Layer 16 of a small transformer language model trained on English Wikipedia (25 layers, counted from 0, width 128).
A neuron adds its activation times its output weights to the MLP's output. To switch it off is to set its activation to zero at one token and run the rest of the model.
A neuron's activation on a vector x is SiLU(gate . x + bias) times (in . x + bias), where the dot is the dot product.

Input weights of the MLP neurons that the questions are about. A number n stands for n times 0.0071.
n18 gate (bias -0.126): -6 16 30 -23 -25 -17 -15 38 -10 -12 15 -18 15 14 -6 -16 -3 -17 8 5 -6 7 7 15 -5 27 21 32 -5 -11 -14 11 -5 -14 14 -65 20 -22 -29 13 -6 2 29 -5 37 -22 21 -21 -27 -3 -39 6 -12 -3 49 -17 19 21 -11 -13 -27 -31 10 30 26 11 -21 21 -8 15 5 -42 33 10 7 -11 25 -26 -19 8 -5 -19 0 14 24 32 -31 -20 13 -25 -45 -27 13 15 -11 9 -5 39 17 -16 16 -37 31 -4 -7 -2 13 25 49 -13 -20 -21 -10 -1 16 -9 -29 -5 16 4 -52 -19 -7 -13 41 32 -1 -7
n110 gate (bias -0.020): -29 -40 10 49 -6 25 -11 2 0 -18 -8 -8 -19 -58 -16 8 4 25 -26 -29 -24 33 -13 -14 1 -8 -11 -12 -12 7 7 13 27 -33 17 14 -10 -15 -28 -17 -40 -7 -5 -7 -19 -2 37 -6 0 9 2 3 -42 -23 -21 -33 1 36 4 13 -6 -8 2 -4 -17 14 -5 25 3 30 23 -46 -13 5 28 13 -3 8 23 -11 7 -39 1 -4 -3 -5 -1 -36 -49 -15 20 10 -25 -3 -9 22 -47 22 14 -10 6 -13 -36 -18 -71 -18 20 -22 32 -4 -1 -10 -11 52 18 -1 1 -30 4 3 -15 2 -12 22 -29 21 -8 -5
n142 gate (bias -0.044): 9 -14 10 5 -18 11 3 -15 17 3 -9 -13 26 -29 -25 29 -61 8 -41 -27 8 42 -12 -29 -22 -32 26 -6 -3 36 -38 -12 3 16 32 0 -17 14 14 3 3 22 16 -12 30 -8 37 21 13 -13 -13 -25 8 -11 -9 10 8 -30 5 35 3 -3 -12 -9 -20 -1 5 61 4 -1 -6 -26 24 6 -23 -10 31 19 1 -10 -3 -29 -7 28 15 1 21 20 43 -1 -6 28 -14 -38 -23 19 0 15 15 8 -20 5 -6 -4 -21 -20 19 -30 16 22 11 10 -1 18 8 15 -5 11 37 2 0 -4 26 -11 10 31 16 8
n154 gate (bias -0.009): -25 -37 12 2 -24 7 0 5 -10 -7 35 -18 9 -45 -2 -14 -5 -7 -36 -21 -5 9 -16 1 13 8 1 -5 -16 14 -3 17 8 -28 -3 24 -2 24 -21 -47 -3 -5 -18 -6 -18 -19 1 -7 -36 -32 6 -31 -11 3 2 12 18 68 2 -1 13 -40 -3 -11 12 -23 -11 -13 -15 4 -14 -29 -1 4 11 -1 -42 -13 8 -18 17 -10 11 -12 30 3 -11 -19 -39 15 -8 -15 -4 -15 4 15 -6 16 2 31 -21 3 -23 1 -31 -29 16 -1 -15 -42 6 -1 6 22 14 0 11 -5 -5 13 -30 7 -9 -26 -18 16 -4 14
n182 gate (bias -0.164): 6 1 53 -10 -22 19 20 6 2 3 -14 -12 15 -1 -5 55 9 3 1 -23 5 20 16 -34 -42 2 -16 -16 -7 21 -3 2 -4 -9 40 -35 10 -22 -29 21 6 14 32 -28 9 -5 4 -20 -32 12 -17 -11 -48 6 -21 7 21 -16 -19 -40 13 -15 8 25 15 -40 -5 63 -8 16 10 18 -2 -7 -9 16 20 -11 -9 -8 -9 13 9 -42 -20 15 40 -48 -23 1 16 16 -4 4 4 8 10 24 8 8 -24 4 1 -13 -15 -18 -14 -15 -2 4 -25 10 13 19 13 23 -15 -24 0 -16 -12 -2 3 -1 10 -7 -19 -23
n233 gate (bias -0.190): -5 3 27 -15 -39 31 14 42 4 -24 -1 31 24 42 -38 -22 9 11 23 -46 -30 37 4 -10 -38 16 -26 8 13 32 -10 -15 14 4 1 -7 -15 16 0 57 18 0 26 -38 17 -3 24 14 3 -3 30 -4 0 25 28 30 15 -8 -8 19 -17 3 -28 20 8 -36 12 25 40 28 -14 8 5 18 27 -32 3 4 -5 7 -37 -19 23 -16 -13 37 -13 6 42 1 -5 14 -3 17 12 23 -30 42 -5 6 -1 -16 52 3 23 -12 31 -16 -7 -1 -17 6 7 54 -9 -5 -16 27 -21 2 16 -20 24 -2 14 22 -7 28
n269 gate (bias -0.006): 23 26 -26 -16 30 -32 -25 -9 5 6 -21 -2 23 39 21 -19 -6 12 3 4 9 -39 -10 -4 -4 2 -3 47 -6 -10 4 -5 -2 -5 10 -3 26 20 -15 0 1 42 11 26 -15 48 19 14 7 -3 -34 -4 4 -18 13 -4 10 18 -23 28 15 23 -3 9 -13 -19 15 -1 -56 14 1 9 13 -42 -23 -18 -1 -38 -31 -1 -17 -15 13 -2 -17 -4 17 -9 -27 15 1 39 -22 16 -6 2 -35 30 -19 16 -22 3 32 15 18 -13 6 -18 6 21 55 1 -24 1 42 -4 35 19 -14 0 34 23 14 2 -19 -17 18 -7
n18 in (bias 0.054): -1 -20 0 34 3 17 1 20 -10 19 16 -6 29 -24 -1 29 -39 -31 17 1 27 -30 -12 -30 -14 -59 14 -29 3 2 -31 -43 24 15 22 61 -18 20 24 42 24 8 -28 -13 23 -9 -9 -23 0 31 30 10 3 32 -1 43 6 -13 -39 20 33 12 -33 -3 2 -21 -16 23 27 4 16 11 -30 -18 -16 17 41 -6 -34 34 33 4 -18 32 6 9 1 31 -21 0 -30 34 4 2 -22 23 35 -6 48 -5 -14 -16 4 26 8 -54 34 29 -40 28 -8 18 -4 33 0 19 -9 -25 25 6 44 11 14 13 -44 -95 -12 -18
n110 in (bias 0.026): -31 -2 -27 11 -16 10 -10 -9 -6 5 -12 -3 18 23 -17 5 22 13 28 1 1 -22 -17 22 -47 -35 14 -26 1 -2 29 -31 -10 34 -5 -7 -12 47 59 24 23 35 -26 20 21 56 25 -27 -7 45 28 -4 -3 -37 14 24 -31 -43 33 -5 9 27 37 -3 9 19 8 24 31 21 15 5 19 43 -8 7 19 9 -2 5 -2 -3 -21 -13 1 -2 -28 -18 5 36 -24 -15 10 12 -36 -18 -4 -4 10 -21 -61 -39 -4 3 43 7 -7 -2 -15 -26 -25 3 13 24 29 26 -22 4 -47 -21 19 13 -1 74 28 -19 7 12
n142 in (bias 0.088): -41 34 -2 16 16 -4 -16 -1 -24 -72 21 8 28 59 28 14 50 17 2 39 1 24 -17 27 -3 21 -11 9 4 -52 13 13 -4 -23 -15 -19 -13 -15 14 -6 6 32 -40 18 4 12 -11 -8 -32 -6 32 -11 -15 8 8 4 11 20 -6 -1 -9 -26 -9 -24 -16 -23 -14 -39 4 -16 -11 5 -13 -13 -4 8 -30 -9 11 23 -9 6 -14 -31 1 9 21 -57 -58 1 20 12 1 -20 -2 -4 -2 -43 -18 -17 11 2 -41 13 -8 -14 24 10 8 0 -23 -5 8 -17 -35 -13 43 1 -21 11 -4 23 -34 12 -61 38 -42 -3
n154 in (bias -0.117): -28 -13 30 5 -24 -10 0 12 17 1 36 -17 -4 -48 -2 29 1 -20 -31 -22 -42 7 1 15 -34 9 -13 -1 28 -29 3 31 -10 -2 1 1 10 2 -31 18 0 18 11 -22 5 -23 6 13 -26 7 15 -2 -3 -14 27 25 16 33 -32 -42 17 -30 41 -4 7 -32 -4 8 -3 -2 1 -14 -10 23 -1 -15 4 -8 0 0 34 19 15 -41 -5 24 -5 -13 -34 24 -11 -14 10 -20 -6 61 -13 46 10 22 -23 -6 41 -6 -47 -5 30 1 17 -3 -5 30 6 -2 23 24 30 -21 13 21 -13 8 27 -34 21 31 -15 1
n182 in (bias -0.150): 29 32 2 -25 -29 11 18 -17 4 2 1 33 -38 50 -8 28 -12 21 -47 26 -46 28 -40 -1 -9 21 -11 -10 36 -42 8 14 32 54 -11 28 37 3 22 21 4 -3 40 -21 71 -23 22 26 44 76 24 14 68 6 36 -2 -4 -46 62 34 -66 59 -6 4 -28 -24 4 -3 28 -55 -22 -8 -14 -18 -17 31 35 68 -28 -5 34 -4 -37 -22 12 8 -46 43 44 -26 -34 4 -52 11 -26 -34 -8 20 67 -39 -31 -36 -24 -14 18 24 13 20 -34 32 1 -16 9 0 24 6 -34 29 -19 -3 33 -9 38 -15 44 0 12 25
n233 in (bias 0.006): 1 -4 36 31 -17 25 1 7 50 -13 31 33 31 -4 32 -8 -8 -1 48 6 12 -6 -14 -5 9 -28 -12 24 16 -7 9 53 -32 -21 -20 -19 16 -20 74 -14 -19 24 3 -11 -9 16 17 52 -10 -34 -28 -18 26 -25 -47 16 6 18 1 17 66 48 -26 -20 20 -26 -16 15 -24 -50 -56 26 0 -44 14 -33 5 11 31 13 24 6 19 -15 -9 -31 0 19 3 -3 -41 -21 4 -30 3 4 65 19 -2 13 -29 -35 -34 24 -2 23 -36 -38 -14 5 9 -27 -20 32 -11 -16 10 17 1 -1 3 -3 27 -16 2 -5 36 20
n269 in (bias -0.101): -14 -7 15 -1 3 29 33 9 -19 -24 -7 6 2 18 -17 11 31 42 -13 -11 11 14 3 37 -22 21 -1 -35 12 1 -27 27 -8 -19 3 -24 18 -48 15 34 -9 -15 -34 -20 19 -24 27 -11 30 8 13 4 6 11 -23 -6 19 -11 11 -13 -10 -9 7 -4 -2 28 -12 -6 71 -22 -21 21 4 1 1 -6 11 -25 9 9 10 11 1 -35 31 13 -6 -18 33 -6 -17 -14 17 11 -34 -1 16 -19 17 -10 26 26 -27 -22 -1 13 5 9 31 -7 -44 -37 7 3 -1 17 -39 -20 15 2 -17 5 -34 -3 31 13 -23 -10

Output weights of the MLP neurons that the questions are about. A number n stands for n times 0.0092.
n18: -1 -59 2 7 -25 -6 -4 -14 14 -7 38 28 -22 14 7 4 -16 43 1 12 12 14 26 -10 -6 32 -20 -12 -18 -23 -10 -5 2 6 14 13 -17 -1 7 -7 -10 36 -26 -6 -25 -3 4 -34 -1 -30 13 11 -2 -2 13 3 -29 -26 -4 -9 38 -29 32 -15 -51 -31 -1 -5 26 -13 -7 7 -4 4 16 -8 5 15 14 10 -3 18 3 -5 15 -30 -9 20 -14 -38 -4 6 9 -2 -19 -21 -16 25 12 6 8 -13 7 -12 10 -25 3 7 0 -2 -6 0 29 -6 -18 15 18 -8 19 49 -2 23 -14 -3 -7 -26 -18 -2
n110: -15 -4 19 12 -17 -27 33 11 -5 16 2 -7 -13 -9 40 9 -26 17 5 -11 -6 8 25 -15 -18 -20 -5 1 18 -7 -12 10 -7 -12 -14 7 2 -20 13 -5 -16 -6 -1 -18 -3 5 -13 -8 -6 -5 -6 9 -17 18 5 -19 15 -32 -3 -19 3 -4 -2 40 5 -15 -20 -25 3 10 -15 -29 12 4 0 15 -15 -8 6 33 31 10 -3 1 4 -1 22 15 -28 -22 4 25 9 20 -2 -5 -6 -2 7 -14 20 0 10 21 -26 -15 -10 -1 -27 5 2 -21 -6 -5 6 -8 -15 13 22 -9 -12 -7 3 18 -6 -14 -2 -2
n142: -31 10 -19 27 -27 8 21 10 -2 -12 -14 5 -21 6 23 11 7 -3 8 8 43 19 -1 -10 -2 -25 -9 17 -2 -44 -8 6 15 2 -2 9 12 -2 -1 -8 13 13 11 -5 14 -12 19 -9 -2 -29 -9 7 -10 -19 7 4 2 -8 7 5 7 -6 -1 31 -3 27 -18 -1 -16 -3 8 -17 32 15 0 -30 -22 23 -5 7 0 8 9 -24 10 -21 11 -10 1 5 13 29 0 -29 -17 20 42 -17 5 -38 19 10 3 4 -36 -16 -26 -7 -21 -15 -10 14 -12 -16 9 13 5 26 -5 7 20 20 44 -6 12 14 18 22
n154: 37 26 3 -16 11 -7 -66 -16 14 9 -29 -5 -2 51 1 14 5 6 36 5 11 11 3 -6 3 -13 3 26 10 -2 14 -19 7 12 9 -25 2 -1 23 31 -8 8 30 -4 35 15 -10 -8 38 13 -16 -1 10 -11 31 -10 -4 -22 4 10 -21 60 -27 -8 -11 21 10 -3 -2 -22 11 17 14 -9 15 13 45 21 -7 5 -1 16 1 52 -16 -36 7 15 36 -7 1 27 -12 21 13 -28 -11 -18 11 42 44 -9 -7 -5 32 -9 -19 7 -12 14 -5 -3 -17 -6 -8 0 -11 9 -14 -15 7 -11 -13 17 3 -18 -8 2
n182: -4 8 5 -14 -34 9 -49 -34 -21 3 3 -14 7 -13 -4 41 1 31 -20 51 22 13 17 17 24 -5 -30 25 -38 -9 -27 29 -18 8 15 15 13 15 14 6 1 6 34 2 12 7 0 -22 -2 7 14 -3 -12 -28 -7 44 11 -43 40 -15 -18 -6 23 9 21 1 13 -4 -13 -22 -25 4 -16 -5 -7 -4 8 0 -35 25 13 -8 5 -65 -3 27 -13 1 -5 11 0 -30 15 16 4 -22 24 -24 -17 8 -25 18 9 -39 23 1 -20 -6 11 -29 15 15 16 2 16 -5 -24 -4 36 -9 4 5 -20 -39 -10 -1 18 -23
n233: -3 -12 -4 -13 -10 1 11 11 6 -5 -15 12 -3 13 12 -9 30 -29 14 13 12 21 17 -16 7 -1 7 -27 -6 -3 -6 -13 32 -22 -37 7 -16 20 -9 6 33 13 20 25 -14 28 -27 -14 -1 5 10 5 -6 -2 -37 32 19 -9 12 22 8 -4 -12 18 16 -13 3 2 24 16 12 -6 5 7 18 14 -25 10 -22 -6 0 -9 14 21 14 9 17 -24 2 42 30 8 -15 -13 14 1 9 16 1 -1 14 3 -27 -24 30 14 19 -14 -19 -12 -3 -3 14 -30 21 33 6 -1 -36 19 -15 28 -19 13 -4 28 30 -12
n269: 0 2 -16 -1 8 -8 38 -1 3 5 2 -12 13 -1 16 -20 1 0 6 1 -2 -12 0 -6 14 -10 -1 9 -3 -1 2 -3 -1 0 -3 6 10 12 6 -6 -2 -8 13 20 1 23 3 1 4 10 -10 -11 2 -1 -4 19 7 -14 -15 5 -5 10 10 -6 0 1 4 -2 -34 13 2 -7 0 -10 -6 -8 0 -16 -5 11 -7 -2 3 3 -5 5 4 9 -9 3 1 6 -17 1 15 -6 -13 14 -1 -94 -15 -4 1 11 -1 -7 8 -4 -19 3 21 -6 -3 -1 7 -3 18 8 2 1 3 3 13 8 -11 -1 -3 -7

Each question names a token from some text and the token that comes next. It shows the vector x that enters the MLP there. A number n stands for n times 0.13.

Then comes g, the gradient of the next token's log-probability with respect to the MLP's output, scaled to length 1. A neuron's effect is roughly proportional to its activation times (output weights . g). A number n stands for n times 0.0044.

" |", then " "
x: 16 4 -2 5 8 -5 -2 5 -13 9 -7 -28 3 11 -4 -31 -1 -9 15 9 -3 3 -2 -1 -5 0 7 14 -2 10 5 4 17 -10 -18 -6 7 6 -3 9 8 1 1 15 1 10 6 8 -1 -9 1 17 3 -8 5 -4 1 55 -12 -1 4 19 1 -23 13 3 -8 5 -1 18 2 -14 7 4 11 -3 9 -15 7 -1 11 -9 4 1 2 7 -11 4 -2 -5 4 -13 6 7 12 -13 -5 3 -4 5 5 -4 -2 0 -9 6 -11 -10 4 2 -6 15 -3 7 -1 -21 2 1 -2 -9 -4 0 -6 -7 20 3 6 8
g: 10 -10 -24 12 28 -23 1 3 -14 20 -5 -46 -9 5 -4 2 25 43 4 2 17 7 14 -31 -15 -8 -19 26 9 39 -13 3 -65 -1 -19 -41 26 -8 3 -8 12 -35 -23 -21 6 9 17 -6 -5 21 -15 -2 4 -46 25 2 -13 6 -31 16 -19 -18 -35 0 -3 -10 -7 -16 -6 5 11 -10 43 -11 -30 1 8 -43 -33 -5 -1 11 11 16 -7 24 -2 -8 -15 -10 19 -7 -4 -7 -12 19 -12 27 -8 10 25 -22 2 8 -17 -48 7 -4 -62 -19 35 -5 6 -6 -1 11 -6 -7 -15 -1 8 -49 -2 -4 3 2 -3 -18
Which neuron, switched off, lowers the next token's probability most? n18

" is", then " a"
x: 24 -2 -8 7 4 15 -12 10 -8 -8 8 -1 -6 -5 -14 -16 -4 21 -8 9 -1 -14 11 1 20 5 -1 -24 0 6 21 0 4 -6 1 5 -5 -2 8 -16 -22 -16 -12 3 -25 -3 -2 0 -4 3 -3 -7 3 -2 -3 9 6 9 -8 1 13 20 -13 -42 5 1 10 -21 25 -2 10 -8 6 1 1 -6 0 -8 -3 -2 24 -13 3 2 6 -8 14 -9 -13 24 7 8 -3 0 -18 0 6 1 -9 9 -19 11 8 -11 11 -13 2 12 7 12 6 -8 -24 7 5 -14 26 17 -5 -10 -5 -1 -12 -12 -14 14 0 -5
g: 6 28 10 -14 8 7 -5 -6 10 -18 -7 10 -35 -4 -36 7 6 8 37 10 -34 -18 22 15 -12 -2 -4 16 -16 -7 13 -22 -17 -8 51 -11 -11 8 -21 -12 -14 35 -1 -9 -6 -32 7 -9 -24 44 -24 14 1 4 -24 2 -30 -1 -23 -17 10 -7 -32 36 23 27 -22 4 -35 9 16 12 2 -4 -10 -14 -4 -3 32 -35 6 -13 2 46 -3 -8 17 7 -6 1 -7 -21 -8 -23 -24 -16 6 19 -30 3 22 9 0 31 28 9 -22 26 46 -1 -10 26 -18 47 28 -22 30 -14 12 -4 -12 -7 -8 17 0 11 22 -51
Which neuron, switched off, lowers the next token's probability most? n110

",", then " prov"
x: 6 5 6 0 3 7 -40 6 -2 -8 5 1 -5 -1 4 -19 8 2 -14 20 2 12 -3 7 5 0 -3 4 -11 4 0 1 0 -4 17 10 -9 5 -19 -6 0 -15 -15 -3 9 9 -3 12 -6 -11 -15 11 9 3 9 15 -12 10 -5 -1 1 -15 -9 -69 -2 -9 0 -2 -1 8 0 10 -16 -8 -7 -2 -1 12 13 -8 14 22 10 -7 9 8 12 2 -10 -12 4 -3 -10 2 5 13 7 -5 2 -4 -4 8 -7 -15 -11 7 7 -3 -9 10 13 1 -22 -2 -15 6 8 0 -5 16 -2 -10 3 -12 -1 -6 -1 -20
g: -6 -19 -7 4 -3 5 8 -14 -13 8 12 -7 -12 -7 11 15 -32 -8 10 14 24 8 -1 9 5 -1 13 11 -23 49 8 -1 21 -11 8 6 -44 -16 28 18 -4 -29 2 -16 0 -3 -3 31 39 12 6 -19 -2 9 -8 -21 59 -13 -6 45 14 31 14 -20 7 0 -17 -30 39 25 -17 -31 24 6 24 29 19 16 0 7 30 16 -24 -10 -20 -17 -11 5 13 29 -42 -17 0 11 -19 18 -45 18 -2 -4 2 14 19 24 -18 -3 -8 17 2 29 -23 -11 -20 36 -34 28 6 5 -2 -42 5 3 -18 9 -49 -6 14 2
Which neuron, switched off, raises the next token's probability most? n110

" c", then "able"
x: 5 -7 1 18 -1 5 -8 3 5 4 6 0 -3 9 1 -1 3 5 9 9 -5 19 18 6 4 3 2 -12 18 15 -3 -2 1 -13 -18 11 -8 10 5 2 -6 -17 -7 7 -5 7 -12 4 -12 12 9 -4 1 9 -11 13 -5 1 5 14 -3 1 -1 -3 -15 -3 8 -13 5 3 -15 -1 2 -2 12 -13 8 0 14 13 3 -15 13 -1 -10 -3 9 2 4 15 -4 4 1 5 10 -35 3 3 0 -8 -13 7 2 17 5 -2 3 1 -17 20 15 -3 -2 2 -2 -1 -7 2 7 1 5 -6 -3 1 8 -21 3 6
g: -14 20 -12 -46 8 27 14 5 19 -3 -12 9 -22 -7 -2 26 -21 15 13 14 39 -10 50 -18 -29 -14 -4 13 -69 21 12 19 -10 9 -11 -36 -51 28 1 6 2 20 23 0 -6 0 18 -30 6 -11 22 -21 20 6 -14 12 -19 19 16 -1 24 29 11 8 43 -58 2 0 -25 15 -17 24 -3 16 4 6 15 -16 -2 21 -14 -19 16 -4 -1 -14 -6 -27 32 -22 35 -10 -27 6 -21 -21 -4 6 -1 -8 8 41 8 -17 6 -7 4 31 -18 14 -2 -24 -7 -14 0 -5 -3 -24 -13 8 -4 -12 -5 -35 -6 1 -22 15
Which neuron, switched off, lowers the next token's probability most? n233

" four", then " p"
x: 24 -24 -25 19 18 -3 -3 -14 -2 17 -4 4 5 -5 -11 -54 -13 -13 4 12 -8 -6 4 -6 -16 -9 16 1 -14 8 18 9 5 -15 -11 -34 -10 -4 -1 1 11 -2 0 13 1 0 3 15 6 20 -5 22 4 -2 2 9 -33 -3 30 17 14 22 -4 -60 5 -18 -1 4 -16 -3 12 2 -13 20 -13 -1 17 7 13 0 -18 -20 4 -1 3 -15 2 29 16 -10 -13 5 -9 -14 2 -13 -5 -3 23 2 -9 4 -11 -3 11 -12 -16 0 -14 6 8 -8 -8 25 13 -8 7 2 8 9 24 13 8 -13 0 -13 8 13
g: -2 39 -15 36 22 -29 1 2 -18 3 8 -16 25 16 -17 10 -14 9 -7 -17 -27 -6 21 -19 6 4 -35 3 10 5 -5 -2 7 23 -6 -15 13 11 -28 9 -27 -12 -34 58 0 -12 19 3 -8 -40 -7 -36 21 13 -4 -6 -7 31 4 -30 -9 35 10 -35 -13 14 34 -7 -54 -11 10 2 19 -10 1 -7 -31 17 -19 -44 31 9 -10 10 23 9 -3 -24 17 -25 23 -20 -4 -11 -1 10 -2 -22 -33 -6 24 1 -7 32 22 6 32 0 14 25 -15 -14 42 5 19 25 8 -37 7 -2 3 -13 29 -14 0 -18 -11 17
Which neuron, switched off, lowers the next token's probability most? n142

"f", then "us"
x: 17 -6 5 -1 0 -11 17 9 12 20 -10 1 11 7 2 -9 9 11 -13 16 -6 1 16 14 -13 -2 9 3 -15 2 8 7 -4 1 -12 19 -8 -3 11 -5 2 -19 -11 -7 -1 4 -17 -3 -26 -8 -5 2 21 -3 3 3 -3 -8 26 -10 8 1 2 -3 -8 1 4 12 -11 -10 -6 18 -1 8 0 22 0 7 -2 -6 8 -11 17 -7 -4 15 -8 7 -2 -8 -12 -8 11 -6 2 -30 -7 -8 0 -16 -6 -1 -2 8 4 14 -11 10 -5 2 1 8 -11 1 -19 1 -14 3 2 4 7 -4 18 0 9 -9 -5 12
g: -8 -36 6 -12 11 7 0 2 -4 -24 -1 -14 0 -26 -2 -16 0 -1 74 12 18 6 6 -10 -6 23 23 -29 2 -4 33 -6 1 -34 23 21 39 -14 -39 3 3 -16 8 21 3 -18 -49 -19 -25 0 7 -28 -14 16 3 26 -21 7 44 31 -8 7 -16 0 3 2 -7 4 -5 -19 2 -13 -7 -10 8 -25 31 -31 -1 -18 -21 -15 -14 -6 -11 25 -25 30 -5 15 25 -3 -36 -9 17 -16 -38 16 -7 11 -15 -7 -17 18 -13 -26 -12 -15 11 37 20 -16 -18 -15 36 3 -4 -27 -1 47 20 -4 21 42 6 9 10 -1
Which neuron, switched off, lowers the next token's probability most? n182

"W", then " Ar"
x: -6 -1 -5 -2 16 -2 -9 -6 -4 18 5 3 -12 12 -5 2 0 1 4 8 3 -19 1 1 0 -2 15 17 6 -9 -11 10 2 -5 -11 10 5 -2 1 -4 15 -8 -17 16 1 15 9 34 7 -1 -13 8 5 -3 -3 11 -13 -3 -13 -5 2 -2 8 6 -15 -4 7 6 -8 -5 -11 20 -1 0 -2 -5 -6 1 -6 7 -4 -2 2 -1 -4 -18 -20 5 5 -9 -2 14 2 -16 -14 -22 -13 -8 8 0 4 18 -5 3 1 0 -13 14 -7 12 7 12 -9 2 -6 -10 18 -13 10 -15 -8 15 -11 -21 25 -4 30 -6
g: 9 7 17 -64 6 3 3 3 -38 -14 -4 -4 -35 -6 -39 45 4 -31 -28 -8 3 -2 -26 12 -2 -5 8 -21 -5 -8 29 -6 24 6 11 -15 -33 -5 16 16 6 7 0 40 10 15 -11 -8 13 11 12 25 -3 17 31 -15 -5 14 3 64 39 -19 19 -34 2 -16 -1 -4 7 0 2 -35 -17 30 -16 -11 19 -1 4 -34 1 -35 -5 13 21 -17 13 9 35 10 7 5 -3 6 11 -24 32 -43 0 -16 -9 -17 2 -29 16 -1 -19 21 26 -9 37 14 -34 32 5 0 -7 3 22 17 8 -4 24 -8 4 -1 -24 -12
Which neuron, switched off, lowers the next token's probability most? n269

" un", then "sh"
x: 7 0 -7 -6 1 -10 6 20 18 -1 4 -23 8 13 26 11 -8 -1 -7 -4 -7 4 20 -4 21 5 -6 -30 -15 -8 20 2 -3 -17 -13 -12 -3 15 -24 9 -7 -9 -11 -1 -9 28 3 14 15 -23 -2 17 -9 -10 -30 -18 3 2 17 5 -7 11 13 -13 3 15 7 6 2 0 19 24 -2 -24 7 3 2 8 -17 1 -22 -13 4 -12 -18 3 -4 3 -6 2 9 4 -2 3 -8 -21 21 -13 -8 -7 2 1 24 2 18 2 -23 -7 9 10 7 -14 -13 -1 -5 -38 9 -4 -20 12 4 0 -1 -12 -26 -1 -24 16
g: -16 -23 11 -34 -36 -22 -8 -7 17 22 3 26 4 5 -29 -2 -13 2 -26 -15 23 -4 -44 -14 -56 35 -11 -40 -27 3 21 43 14 12 20 10 -23 -9 43 -6 -3 2 5 14 1 -10 17 -16 23 -12 13 5 34 4 -19 -6 45 -27 6 22 19 -15 -17 31 21 14 -7 3 -24 4 39 -2 -32 18 -4 -10 -1 -12 9 -7 -38 7 1 -2 0 -40 57 5 -12 14 7 -8 5 -17 6 18 30 9 -13 5 27 -31 -26 5 -22 11 30 17 18 -8 10 -1 -21 1 1 -1 1 -4 -14 -14 -27 -15 5 -16 19 11 -19 -5
Which neuron, switched off, lowers the next token's probability most? n269

"art", then "i"
x: 13 8 17 -9 31 17 16 -15 0 11 0 29 -2 8 16 -28 -13 8 6 9 4 -5 31 12 -11 -4 -11 3 -5 -9 -6 -1 15 -5 -4 13 8 -1 -4 -21 1 -5 0 19 -16 2 -19 27 -20 3 3 8 -2 -25 2 -12 -2 -1 -22 -23 23 1 -13 -17 -6 -7 8 8 0 5 -6 18 17 -7 -12 6 -16 -12 -11 -11 -23 1 -11 8 0 14 -8 11 -20 0 -3 -17 -8 8 13 -28 -3 -19 3 5 0 17 12 -8 13 22 -16 11 2 5 18 -1 -2 1 14 -6 21 -5 -6 16 -15 -10 21 -7 -7 8 0 -3
g: -37 -13 5 4 -23 -44 -6 11 17 -2 -4 9 40 0 -20 13 4 -12 -4 -3 11 -15 -33 21 22 -37 26 11 -37 35 15 2 -31 -9 -43 5 32 -24 -3 12 1 21 -1 15 -12 -17 -10 -4 -14 -1 -1 10 12 11 -12 -9 51 -18 -18 3 -42 -23 -12 -29 12 17 -25 -26 7 45 -7 -2 -38 7 15 21 8 32 -8 -12 -2 -34 -49 1 18 -2 -10 20 7 -14 0 2 5 11 -25 -25 -17 -27 6 11 -6 15 5 26 -8 11 -20 -21 30 13 -20 -26 -9 -26 -27 -3 -10 11 -27 -6 -11 -27 -5 -27 32 -23 13 -1
Which neuron, switched off, lowers the next token's probability most? n269

" |", then " O"
x: 9 -2 -13 11 25 2 -20 10 -6 6 -6 -49 0 -20 3 -16 -18 3 6 11 -8 -2 -3 6 2 -1 6 -2 -5 -1 1 6 -10 -2 -4 4 -5 8 -5 -9 -2 -4 -12 -6 10 12 -3 3 2 -1 -9 29 -1 -3 1 13 -4 46 -24 -1 6 0 -12 -19 -12 -13 -8 -2 1 9 -2 -1 -3 7 -5 -5 3 -16 4 -7 -3 4 5 3 0 16 -2 -8 -10 -6 18 -9 7 11 5 -15 -6 11 3 4 1 10 6 8 -4 -10 12 -5 -4 5 -1 -6 -2 0 -11 -8 4 2 10 18 0 -2 -5 -2 -4 14 10 -6
g: -14 18 -2 7 -23 -14 -6 2 -33 -55 -3 14 3 -23 -2 0 -11 -22 -12 -3 -41 -22 38 27 6 -24 -18 -36 -14 -4 -24 -8 -10 17 0 17 20 15 15 21 -8 -5 -8 35 8 -1 23 -3 -28 0 22 -20 15 15 9 0 1 6 -6 -7 -4 3 0 18 -22 -31 -6 46 -18 -13 -11 15 -16 12 25 20 -16 26 12 -1 16 -33 -7 18 -17 -16 -45 -8 33 27 8 -11 -9 -21 -4 -19 54 -17 -11 -2 10 5 15 -38 -42 28 -7 8 37 18 5 -16 20 14 -22 -1 5 6 2 7 -6 45 6 31 6 -18 -39 -21
Which neuron, switched off, lowers the next token's probability most? n110

"ear", then "."
x: 18 -9 -7 -5 9 -16 9 -19 7 6 -8 -12 6 9 -3 -12 9 -6 9 30 6 3 -12 2 4 1 0 2 12 -13 15 8 11 1 -4 10 -17 8 -8 6 -17 6 -21 8 -17 13 -23 36 -8 11 8 11 -11 1 -24 -1 -24 1 2 18 -9 5 1 5 -5 -5 13 0 -15 -15 9 -8 7 -3 -11 -5 16 -19 -6 -4 -24 2 1 -2 11 -3 -19 -11 11 7 7 -16 -1 5 0 -24 7 -14 19 2 0 14 9 -9 -7 -3 -9 3 15 10 0 -21 11 14 4 3 -1 18 -6 -20 -7 17 7 4 0 -6 -16 -3
g: -12 47 29 36 28 39 4 -30 -12 25 -24 11 6 -27 -17 -2 -25 24 -6 0 8 30 -19 -7 -21 -10 16 17 -17 62 -5 20 -12 11 10 -11 -2 8 31 -27 -13 -13 -2 4 -22 -8 -11 -9 -30 -1 -13 21 22 11 -29 -2 -12 8 40 -5 22 -13 -24 -19 15 -18 16 14 -3 24 -21 11 -52 14 4 -24 -26 39 -2 -13 -26 18 -35 -6 -13 -11 -4 -9 28 -4 29 25 4 -22 7 -18 3 -18 -16 -1 0 -24 -30 1 -11 25 -8 -27 18 -11 22 -11 -24 -49 3 -2 -21 -25 1 7 8 -10 10 -2 -22 8 -6 9
Which neuron, switched off, lowers the next token's probability most? n269